Layer 7 of a small transformer language model trained on English Wikipedia (11 layers, counted from 0, width 64).
A neuron's activation on a vector x is GELU(gate . x) times (in . x), where the dot is the dot product.
The model reads these tokens: "ie" " and" " Jimmy" " he" "ar" " foot" "ste" "ps" " outside" " and" " real" "ize" " that" " someone" " has" " seen" " them" ";" " however" "," " Bes" "s" "'" " bar" "king" " ch" "ase" "s" " the" " ass" "ail"

The vector x that enters this layer's MLP at each token. A number n stands for (n - 500) times 0.01.
0 "ie": 440 502 496 648 453 590 487 551 481 502 583 330 463 497 599 526 486 572 454 537 486 473 403 559 461 522 510 561 524 501 480 556 368 453 469 434 557 544 511 545 498 530 518 524 560 481 582 224 548 488 457 499 432 555 488 738 542 523 610 436 398 505 528 502
1 " and": 470 461 550 619 532 648 549 567 505 521 518 78 508 506 539 481 538 584 484 472 464 432 493 572 531 456 511 511 530 494 459 539 483 537 575 436 474 550 466 539 530 566 496 509 548 473 558 545 602 535 527 496 486 496 511 760 424 450 572 481 441 436 511 494
2 " Jimmy": 597 513 439 622 498 532 437 526 579 488 523 277 455 528 522 478 424 487 478 535 458 412 490 543 496 483 513 495 569 457 442 521 520 427 460 388 544 559 512 485 522 477 543 558 506 506 536 240 615 417 526 472 392 499 541 731 518 529 606 423 410 535 542 471
3 " he": 622 497 523 600 573 678 495 528 581 502 485 240 489 481 646 449 592 563 456 612 484 471 481 599 555 576 527 414 593 406 402 544 548 538 496 462 699 507 467 537 489 625 626 480 496 496 658 444 522 495 576 563 429 487 496 694 523 397 491 451 307 567 501 489
4 "ar": 435 462 471 595 559 642 612 433 502 502 531 289 475 531 505 549 428 613 495 461 555 462 458 514 504 499 492 569 668 525 490 504 427 444 450 415 520 548 425 563 410 625 596 583 495 426 542 246 621 464 458 468 385 495 495 652 485 478 509 468 396 490 435 506
5 " foot": 551 491 538 620 596 587 519 498 426 445 406 271 456 595 527 532 424 601 502 567 578 390 458 505 388 497 499 519 581 532 325 486 547 555 407 388 635 633 470 549 423 662 647 462 520 495 471 399 485 532 465 456 583 574 569 671 587 521 536 520 455 502 363 517
6 "ste": 497 568 474 635 599 553 490 508 411 554 526 406 442 613 576 430 544 709 557 598 637 506 485 526 499 520 451 529 593 468 350 501 427 519 496 441 651 453 431 491 510 628 628 486 499 518 531 287 451 562 581 509 550 390 579 640 464 442 540 512 437 530 433 538
7 "ps": 501 482 535 669 590 512 525 530 572 541 517 296 462 524 536 618 498 684 527 421 567 410 531 550 577 585 526 654 517 470 427 597 386 487 428 401 562 509 548 487 501 569 538 548 656 548 505 247 576 598 521 531 504 542 516 590 590 493 505 500 478 510 397 565
8 " outside": 431 536 523 597 559 557 486 498 471 504 503 71 418 681 512 506 495 595 499 567 513 447 528 483 455 478 465 514 525 538 379 539 509 477 378 393 514 528 511 503 423 511 538 549 447 586 456 476 475 465 533 393 421 493 595 674 537 523 586 494 519 486 421 513
9 " and": 513 499 563 577 540 567 543 540 487 481 565 71 511 553 557 439 524 607 510 504 492 477 511 528 518 476 543 533 549 483 402 565 516 548 515 468 506 558 443 532 526 570 505 525 520 503 518 652 666 529 569 512 479 475 481 711 370 437 507 479 462 468 520 509
10 " real": 441 455 547 631 605 609 514 563 506 532 453 184 416 504 455 487 377 653 510 550 463 574 524 423 459 517 559 581 539 475 326 462 520 457 478 450 607 503 484 579 490 515 650 544 393 499 577 458 509 428 354 520 508 452 500 629 406 472 485 384 460 539 571 516
11 "ize": 374 507 494 674 576 461 530 511 488 536 513 153 304 527 484 557 535 642 493 512 497 493 596 503 488 507 548 549 630 546 461 614 480 471 338 434 536 573 453 531 507 572 598 567 515 532 488 454 559 384 490 485 492 531 549 634 429 460 591 541 521 523 453 580
12 " that": 600 409 580 647 441 485 596 530 530 525 509 95 475 490 602 493 539 624 511 508 493 486 429 483 486 449 542 580 537 428 372 634 581 470 450 465 532 589 550 564 494 544 485 493 520 529 548 583 634 395 460 488 395 455 592 641 412 413 537 503 362 487 523 543
13 " someone": 623 345 541 603 603 467 490 458 526 486 458 176 351 457 648 518 539 598 567 628 433 482 525 526 628 595 437 564 592 389 466 581 511 521 388 480 591 519 520 548 455 526 636 567 505 523 597 480 561 445 480 505 332 522 571 604 533 484 505 435 397 484 526 442
14 " has": 453 366 508 617 512 566 566 448 549 539 460 152 469 544 648 451 502 634 551 543 528 531 507 547 573 576 546 483 625 437 403 572 583 463 319 482 610 530 485 461 457 598 600 560 504 549 635 624 515 520 621 529 416 431 505 611 481 456 464 481 491 515 518 468
15 " seen": 404 380 398 669 534 608 503 465 488 475 469 134 465 499 538 549 468 649 524 497 532 591 500 521 506 576 524 494 623 478 553 544 476 417 281 451 533 503 475 483 415 561 610 559 571 581 531 525 593 499 410 520 405 583 518 577 642 539 561 437 529 522 467 518
16 " them": 558 337 510 631 603 499 492 520 567 507 549 140 412 522 585 504 497 636 596 507 548 515 569 533 503 607 481 598 516 421 465 597 477 468 330 462 601 571 524 523 457 585 627 517 529 522 538 503 504 428 505 609 455 581 525 596 620 504 597 505 459 568 477 493
17 ";": 542 440 452 601 484 442 612 511 513 492 525 287 487 516 503 550 456 659 530 484 558 447 495 617 500 605 589 494 539 509 428 602 494 555 202 410 502 563 429 510 386 598 381 540 668 467 587 565 715 504 465 487 406 524 452 701 317 413 543 515 550 480 470 536
18 " however": 505 422 572 638 436 557 512 401 538 568 491 157 385 497 565 588 501 646 503 499 519 538 496 576 472 551 530 609 520 460 387 586 550 496 352 455 568 470 500 623 489 546 562 435 557 548 683 525 495 438 460 475 384 418 506 647 459 345 626 477 441 477 674 496
19 ",": 558 435 523 574 488 444 579 476 563 496 451 167 379 501 530 504 449 693 494 566 580 460 438 658 506 568 522 508 496 478 415 596 501 539 363 460 470 513 418 530 436 533 449 466 557 464 599 606 645 482 440 440 407 493 531 708 362 423 511 474 537 505 489 488
20 " Bes": 540 404 572 641 548 629 358 472 555 565 489 470 477 609 572 409 477 546 375 484 490 612 430 558 442 478 722 446 535 443 339 564 568 509 459 446 753 533 512 543 490 602 624 493 441 512 638 379 435 412 398 430 548 409 620 685 410 524 499 468 383 491 517 490
21 "s": 457 316 475 577 507 539 494 426 567 450 464 364 332 517 546 576 547 666 368 418 501 513 596 561 490 426 478 492 716 442 502 611 482 446 400 443 551 506 498 567 579 684 594 498 590 456 459 291 525 440 549 486 495 545 564 600 405 487 410 522 409 442 418 509
22 "'": 428 390 420 554 476 620 544 385 424 441 515 306 398 499 583 598 636 756 561 579 571 342 586 437 460 422 545 437 522 333 440 583 555 528 441 452 453 589 485 520 496 582 515 469 331 562 605 486 489 399 445 444 535 350 536 749 563 427 565 420 561 590 514 452
23 " bar": 547 422 506 571 629 478 602 479 508 539 489 302 349 509 494 528 404 589 458 508 580 540 366 497 402 529 517 556 610 349 432 493 472 467 407 453 642 507 416 570 381 566 659 506 571 555 516 353 558 485 502 430 610 458 578 653 637 505 389 509 433 527 473 485
24 "king": 423 434 531 538 582 490 547 423 489 501 522 168 400 515 493 586 507 646 421 437 520 573 597 513 474 482 523 617 572 558 370 609 462 429 487 445 462 544 460 473 475 581 591 475 580 531 480 291 562 407 485 522 464 561 524 615 612 538 462 544 446 484 444 545
25 " ch": 456 391 490 566 579 514 566 553 510 469 500 334 395 618 536 318 513 563 497 597 514 505 537 502 476 436 569 546 524 369 481 570 476 536 552 441 573 666 377 652 476 531 664 456 508 593 584 404 454 547 517 448 608 479 727 684 604 470 366 487 467 524 535 484
26 "ase": 469 405 460 550 592 392 508 575 485 596 584 391 360 597 522 522 577 702 449 489 531 418 582 460 452 507 506 599 699 579 517 569 494 418 384 484 538 387 370 514 437 532 610 457 502 597 444 281 538 445 554 551 553 520 594 653 541 486 426 508 491 474 431 561
27 "s": 449 338 378 523 541 490 553 515 575 485 567 128 410 498 491 528 595 660 526 461 518 400 541 495 536 521 476 634 573 465 483 611 501 544 384 459 556 536 473 557 494 590 562 512 592 495 453 309 505 447 495 485 401 539 588 588 555 525 522 529 514 472 406 489
28 " the": 571 466 460 539 515 503 589 583 523 580 520 24 467 502 575 494 510 618 480 607 535 444 559 398 515 485 500 509 470 469 529 631 514 513 451 475 482 570 425 523 443 546 426 552 440 520 487 496 583 400 411 513 513 476 516 604 554 502 482 499 500 543 526 501
29 " ass": 466 456 483 604 508 477 428 526 559 491 556 388 428 518 539 418 384 640 565 575 483 570 495 412 455 564 597 478 538 306 467 518 563 632 507 456 759 604 443 593 507 551 673 494 447 454 612 470 611 543 426 462 625 556 675 612 610 523 452 509 472 502 357 612
30 "ail": 518 461 566 586 519 420 445 507 394 576 499 296 450 578 545 586 453 718 566 511 574 498 485 509 433 514 567 679 560 452 425 598 474 499 464 461 577 580 445 555 497 526 659 422 436 540 419 308 511 489 456 538 606 520 543 604 524 492 531 547 528 456 381 586

Each question shows the input weights of one neuron of the MLP. A number n stands for (n - 500) times 0.0024.

n185 gate: 497 600 612 472 459 544 612 610 641 437 424 538 599 361 447 625 518 493 553 577 516 431 611 541 658 460 378 487 490 664 624 490 540 489 505 493 454 446 357 352 508 498 414 582 439 429 481 516 500 595 505 623 463 400 612 273 581 503 539 559 696 521 523 529
n185 in: 342 498 500 516 502 589 407 500 408 606 619 524 434 641 607 473 540 419 378 486 502 387 443 416 378 643 474 502 424 399 342 450 482 399 485 496 565 443 498 440 569 375 625 342 517 557 478 524 537 394 587 431 493 560 463 589 475 553 444 371 402 436 401 395
Its three highest activations, in order, are on tokens 28 " the", 17 ";", 19 ","

n251 gate: 531 402 589 518 412 527 536 469 503 662 595 528 490 492 497 568 537 521 703 587 572 529 438 467 645 550 465 533 546 500 551 500 442 384 547 605 578 480 422 552 675 613 692 444 433 364 503 453 518 621 528 413 531 487 536 276 398 560 515 358 539 503 435 503
n251 in: 610 485 556 432 530 521 533 541 533 356 495 550 466 503 447 446 536 562 584 307 492 463 421 392 760 441 363 483 675 579 557 525 500 497 490 502 599 478 482 533 620 509 546 563 584 449 386 412 530 566 581 503 523 397 512 364 696 436 445 549 526 430 409 508
Its three highest activations, in order, are on tokens 6 "ste", 21 "s", 7 "ps"

n227 gate: 592 669 451 495 575 593 598 597 382 391 604 593 398 449 481 599 383 430 565 497 334 400 746 451 525 535 482 469 532 457 380 549 457 402 527 517 478 479 481 519 462 363 519 646 495 403 626 507 521 481 453 455 454 689 460 352 416 622 529 500 554 400 570 418
n227 in: 482 511 535 601 351 449 709 432 526 530 485 531 508 482 454 614 447 369 687 492 537 602 512 405 484 341 598 332 540 373 429 387 466 408 387 618 382 433 465 568 375 513 416 399 488 376 541 538 563 549 463 402 360 584 538 478 468 602 418 494 365 259 691 460
On which token does it fire most? 7 "ps"

n82 gate: 401 558 488 474 596 444 412 420 401 444 581 672 460 540 539 649 559 482 629 505 612 763 628 488 523 640 429 486 534 407 483 460 482 515 525 602 404 567 456 433 298 505 487 515 577 561 463 406 524 488 596 429 505 593 484 494 445 584 534 497 395 559 428 527
n82 in: 450 662 732 415 540 441 518 279 522 495 492 563 505 594 481 429 497 567 445 564 597 585 385 566 578 564 510 476 371 582 441 502 463 543 424 488 562 558 503 472 239 426 507 576 710 464 437 481 587 438 471 535 456 466 513 579 647 574 700 567 412 481 489 656
On which token does it fire most? 24 "king"

n107 gate: 599 542 517 595 529 454 372 500 498 518 533 466 486 442 436 446 441 543 509 482 483 524 400 444 417 582 514 439 462 351 527 469 452 426 500 456 554 451 558 403 579 500 519 410 630 504 579 387 394 502 506 523 653 486 444 681 405 456 433 522 511 422 481 405
n107 in: 637 374 452 408 565 498 409 526 500 415 529 563 440 480 618 342 529 440 522 609 487 504 504 556 547 581 390 487 602 393 487 457 577 500 478 434 627 506 410 600 535 546 519 482 470 529 483 455 429 427 360 474 513 417 470 509 531 548 399 570 517 621 565 494
Its two highest activations, in order, are on tokens 20 " Bes", 23 " bar"

n215 gate: 480 396 570 534 587 433 410 529 484 483 626 406 560 633 366 332 374 460 520 521 577 472 482 541 614 534 586 408 541 409 485 464 598 511 520 446 672 571 380 518 477 548 512 511 498 481 513 504 498 493 576 553 478 407 492 454 566 433 421 439 527 535 597 373
n215 in: 463 491 588 590 640 403 433 472 451 509 596 537 535 491 420 394 507 442 463 489 423 469 479 487 496 435 511 496 592 383 558 519 576 559 463 519 596 597 459 456 566 404 430 339 371 539 440 442 359 343 409 404 535 487 549 541 684 511 457 341 495 493 529 448
Its three highest activations, in order, are on tokens 25 " ch", 20 " Bes", 29 " ass"

n104 gate: 399 388 422 502 442 436 493 454 548 389 451 480 577 432 525 485 443 480 412 568 364 560 513 693 424 444 310 382 533 507 488 439 567 515 410 446 336 567 485 510 533 307 444 464 540 417 563 535 339 468 468 455 482 483 608 566 563 451 505 454 665 431 519 372
n104 in: 508 473 449 462 549 515 470 328 596 370 497 433 433 551 540 415 421 471 440 444 535 549 347 524 462 612 603 417 409 450 439 500 471 639 440 493 566 329 592 662 433 402 529 451 412 495 397 337 443 366 505 552 633 575 465 615 398 524 554 495 576 522 587 446
Its two highest activations, in order, are on tokens 19 ",", 22 "'"

n64 gate: 511 527 576 588 410 463 576 327 506 503 380 502 559 645 539 638 572 487 579 560 594 619 623 570 505 494 409 338 458 539 648 525 518 305 444 591 370 624 609 372 471 393 513 520 472 527 671 566 600 414 568 347 413 538 398 462 511 682 656 509 492 461 386 450
n64 in: 608 439 572 431 516 573 549 497 558 565 615 414 532 650 706 555 592 460 566 495 443 517 401 606 544 553 606 570 454 566 500 510 320 612 445 535 527 394 612 589 353 426 542 401 643 534 571 548 582 585 449 454 409 484 299 411 581 390 409 461 483 568 274 511
Its three highest activations, in order, are on tokens 15 " seen", 14 " has", 17 ";"

n172 gate: 572 380 475 612 538 386 449 455 517 623 520 553 556 375 426 574 470 556 418 316 413 630 485 550 623 555 585 421 717 402 423 420 489 576 596 513 429 481 537 478 500 516 580 429 426 601 466 427 563 571 514 532 550 493 417 477 455 486 517 397 567 519 436 331
n172 in: 485 510 487 404 546 587 465 442 417 493 615 402 617 684 502 598 410 586 440 460 490 500 460 616 528 447 454 415 542 430 541 416 464 584 565 509 425 402 390 525 457 560 387 408 403 372 527 439 587 602 428 456 267 558 374 536 419 481 522 464 344 606 428 475
Its two highest activations, in order, are on tokens 21 "s", 4 "ar"

n229 gate: 505 319 497 509 565 662 401 466 578 468 466 482 485 495 477 588 409 514 542 522 559 388 526 527 539 537 473 455 414 300 563 495 537 526 662 388 477 589 567 578 624 476 514 423 487 537 513 520 572 751 525 612 679 575 592 369 534 482 374 521 610 551 385 568
n229 in: 500 366 465 577 524 523 574 386 552 588 442 467 688 358 512 542 594 522 549 537 493 452 601 529 577 630 552 457 507 390 466 562 604 641 471 445 496 448 662 530 603 546 365 596 638 413 485 583 473 612 483 571 386 407 459 410 418 404 543 455 483 575 479 551
On which token does it fire most? 7 "ps"

n248 gate: 543 544 462 462 489 604 476 605 638 446 435 555 369 467 474 457 426 453 388 445 500 620 458 555 520 455 588 505 452 432 551 517 460 615 587 540 504 570 354 600 602 579 477 597 564 540 519 336 444 601 665 378 602 463 606 464 517 502 502 452 557 668 482 472
n248 in: 638 396 558 574 480 400 407 575 446 493 455 508 496 514 444 609 343 513 570 546 619 505 558 525 572 312 527 464 511 442 541 458 479 436 502 544 420 507 440 491 365 513 594 657 507 544 486 438 670 470 549 541 579 469 493 514 324 556 455 429 542 644 491 407
On which token does it fire most? 23 " bar"

n3 gate: 443 510 437 477 404 485 513 606 482 603 523 314 552 533 484 541 456 535 488 455 478 596 470 541 460 447 529 559 530 550 465 573 487 524 569 422 504 477 357 578 461 611 513 548 613 460 496 430 446 516 490 580 610 400 621 514 543 476 384 531 590 498 490 581
n3 in: 473 432 443 404 411 564 542 516 642 369 445 482 446 484 513 518 577 484 453 378 564 488 330 519 464 520 352 355 602 587 504 563 470 416 440 464 498 522 507 588 603 575 310 452 415 502 509 463 607 533 552 496 437 450 508 473 402 417 489 450 543 535 487 566
On which token does it fire most, and how strongly? 21 "s", at about 4.1

n19 gate: 388 500 503 590 555 713 539 371 388 488 378 521 354 613 505 630 545 495 568 481 605 607 547 630 505 487 562 553 589 523 543 392 509 492 409 605 493 615 409 503 460 459 544 497 521 460 516 565 410 554 533 405 508 643 607 381 413 492 650 558 587 505 279 510
n19 in: 470 452 508 364 474 665 730 500 560 616 469 483 380 461 552 448 648 495 599 500 618 472 478 679 508 566 490 495 452 625 500 614 446 489 503 680 537 534 353 492 480 432 539 489 451 453 462 317 557 619 452 470 484 437 360 509 594 497 575 644 594 387 373 559
On which token does it fire most, and how strongly? 4 "ar", at about 2.5

n165 gate: 473 425 623 601 646 546 391 460 495 552 292 392 371 695 397 378 341 474 436 319 607 484 479 485 430 535 642 518 578 455 469 488 574 440 400 357 498 500 450 481 489 574 512 576 413 563 532 371 589 566 510 440 561 572 559 520 492 451 469 530 578 419 625 458
n165 in: 572 509 572 397 558 480 442 653 481 484 485 560 486 456 469 390 327 472 522 500 526 522 392 502 425 529 505 589 398 429 505 535 530 543 565 422 596 532 490 529 397 587 541 539 553 552 624 311 562 483 451 441 632 428 422 532 614 458 325 537 587 455 597 350
On which token does it fire most? 23 " bar"

n134 gate: 452 419 526 489 401 476 547 606 536 561 502 498 534 524 421 533 502 519 682 451 540 438 619 465 475 403 418 472 352 690 558 502 530 580 562 676 448 436 540 553 500 310 459 385 569 473 405 463 417 448 521 358 407 488 455 557 505 500 491 592 630 526 424 549
n134 in: 475 542 429 453 599 493 528 450 366 534 544 565 481 406 561 530 483 453 618 517 576 615 518 412 524 656 439 575 433 320 473 533 445 516 493 469 531 515 523 390 456 555 514 772 665 517 538 593 487 475 392 511 482 557 591 496 532 522 535 491 422 547 454 413
On which token does it fire most? 1 " and"

n15 gate: 545 667 483 428 555 394 438 604 532 553 367 487 385 582 394 335 360 413 490 380 551 553 515 562 519 448 606 541 552 490 416 527 469 519 507 449 594 483 463 478 503 486 473 586 574 425 525 327 463 619 486 536 515 307 500 583 527 483 409 503 522 602 367 604
n15 in: 454 608 528 680 549 598 519 391 371 707 533 574 613 566 432 477 471 514 528 559 473 638 606 488 457 434 599 537 488 380 522 489 649 512 503 514 432 582 457 523 469 479 577 479 490 469 621 633 448 495 566 498 624 517 683 359 495 480 525 405 482 535 563 414
On which token does it fire most? 20 " Bes"

n32 gate: 466 555 485 500 438 585 591 458 505 537 385 426 554 517 451 657 500 361 426 505 483 563 480 597 613 559 416 371 525 597 602 500 581 541 676 590 347 531 463 352 565 586 463 530 417 435 588 504 469 454 535 425 375 507 571 380 552 585 657 520 409 486 434 481
n32 in: 577 593 713 432 574 469 410 611 406 472 506 527 353 472 451 648 443 371 503 577 451 568 415 526 521 608 532 508 409 380 527 428 630 405 702 456 416 455 538 614 601 574 584 570 470 422 443 381 549 372 481 576 539 505 400 435 328 657 487 561 625 614 521 473
On which token does it fire most? 14 " has"

n79 gate: 405 537 485 485 565 490 536 498 447 543 473 580 599 490 608 648 394 415 582 493 519 605 478 540 523 603 549 413 534 466 578 310 597 510 596 567 469 384 474 459 559 446 441 376 387 463 478 590 397 481 481 352 556 554 468 537 520 481 535 637 505 267 593 517
n79 in: 482 509 677 395 371 726 511 485 336 597 389 468 497 384 533 542 488 585 403 508 518 400 624 418 669 509 436 583 567 542 574 377 386 587 545 402 401 546 464 369 546 545 568 509 530 511 376 524 560 305 289 629 421 520 517 336 433 383 521 260 473 616 427 524
Its three highest activations, in order, are on tokens 29 " ass", 20 " Bes", 23 " bar"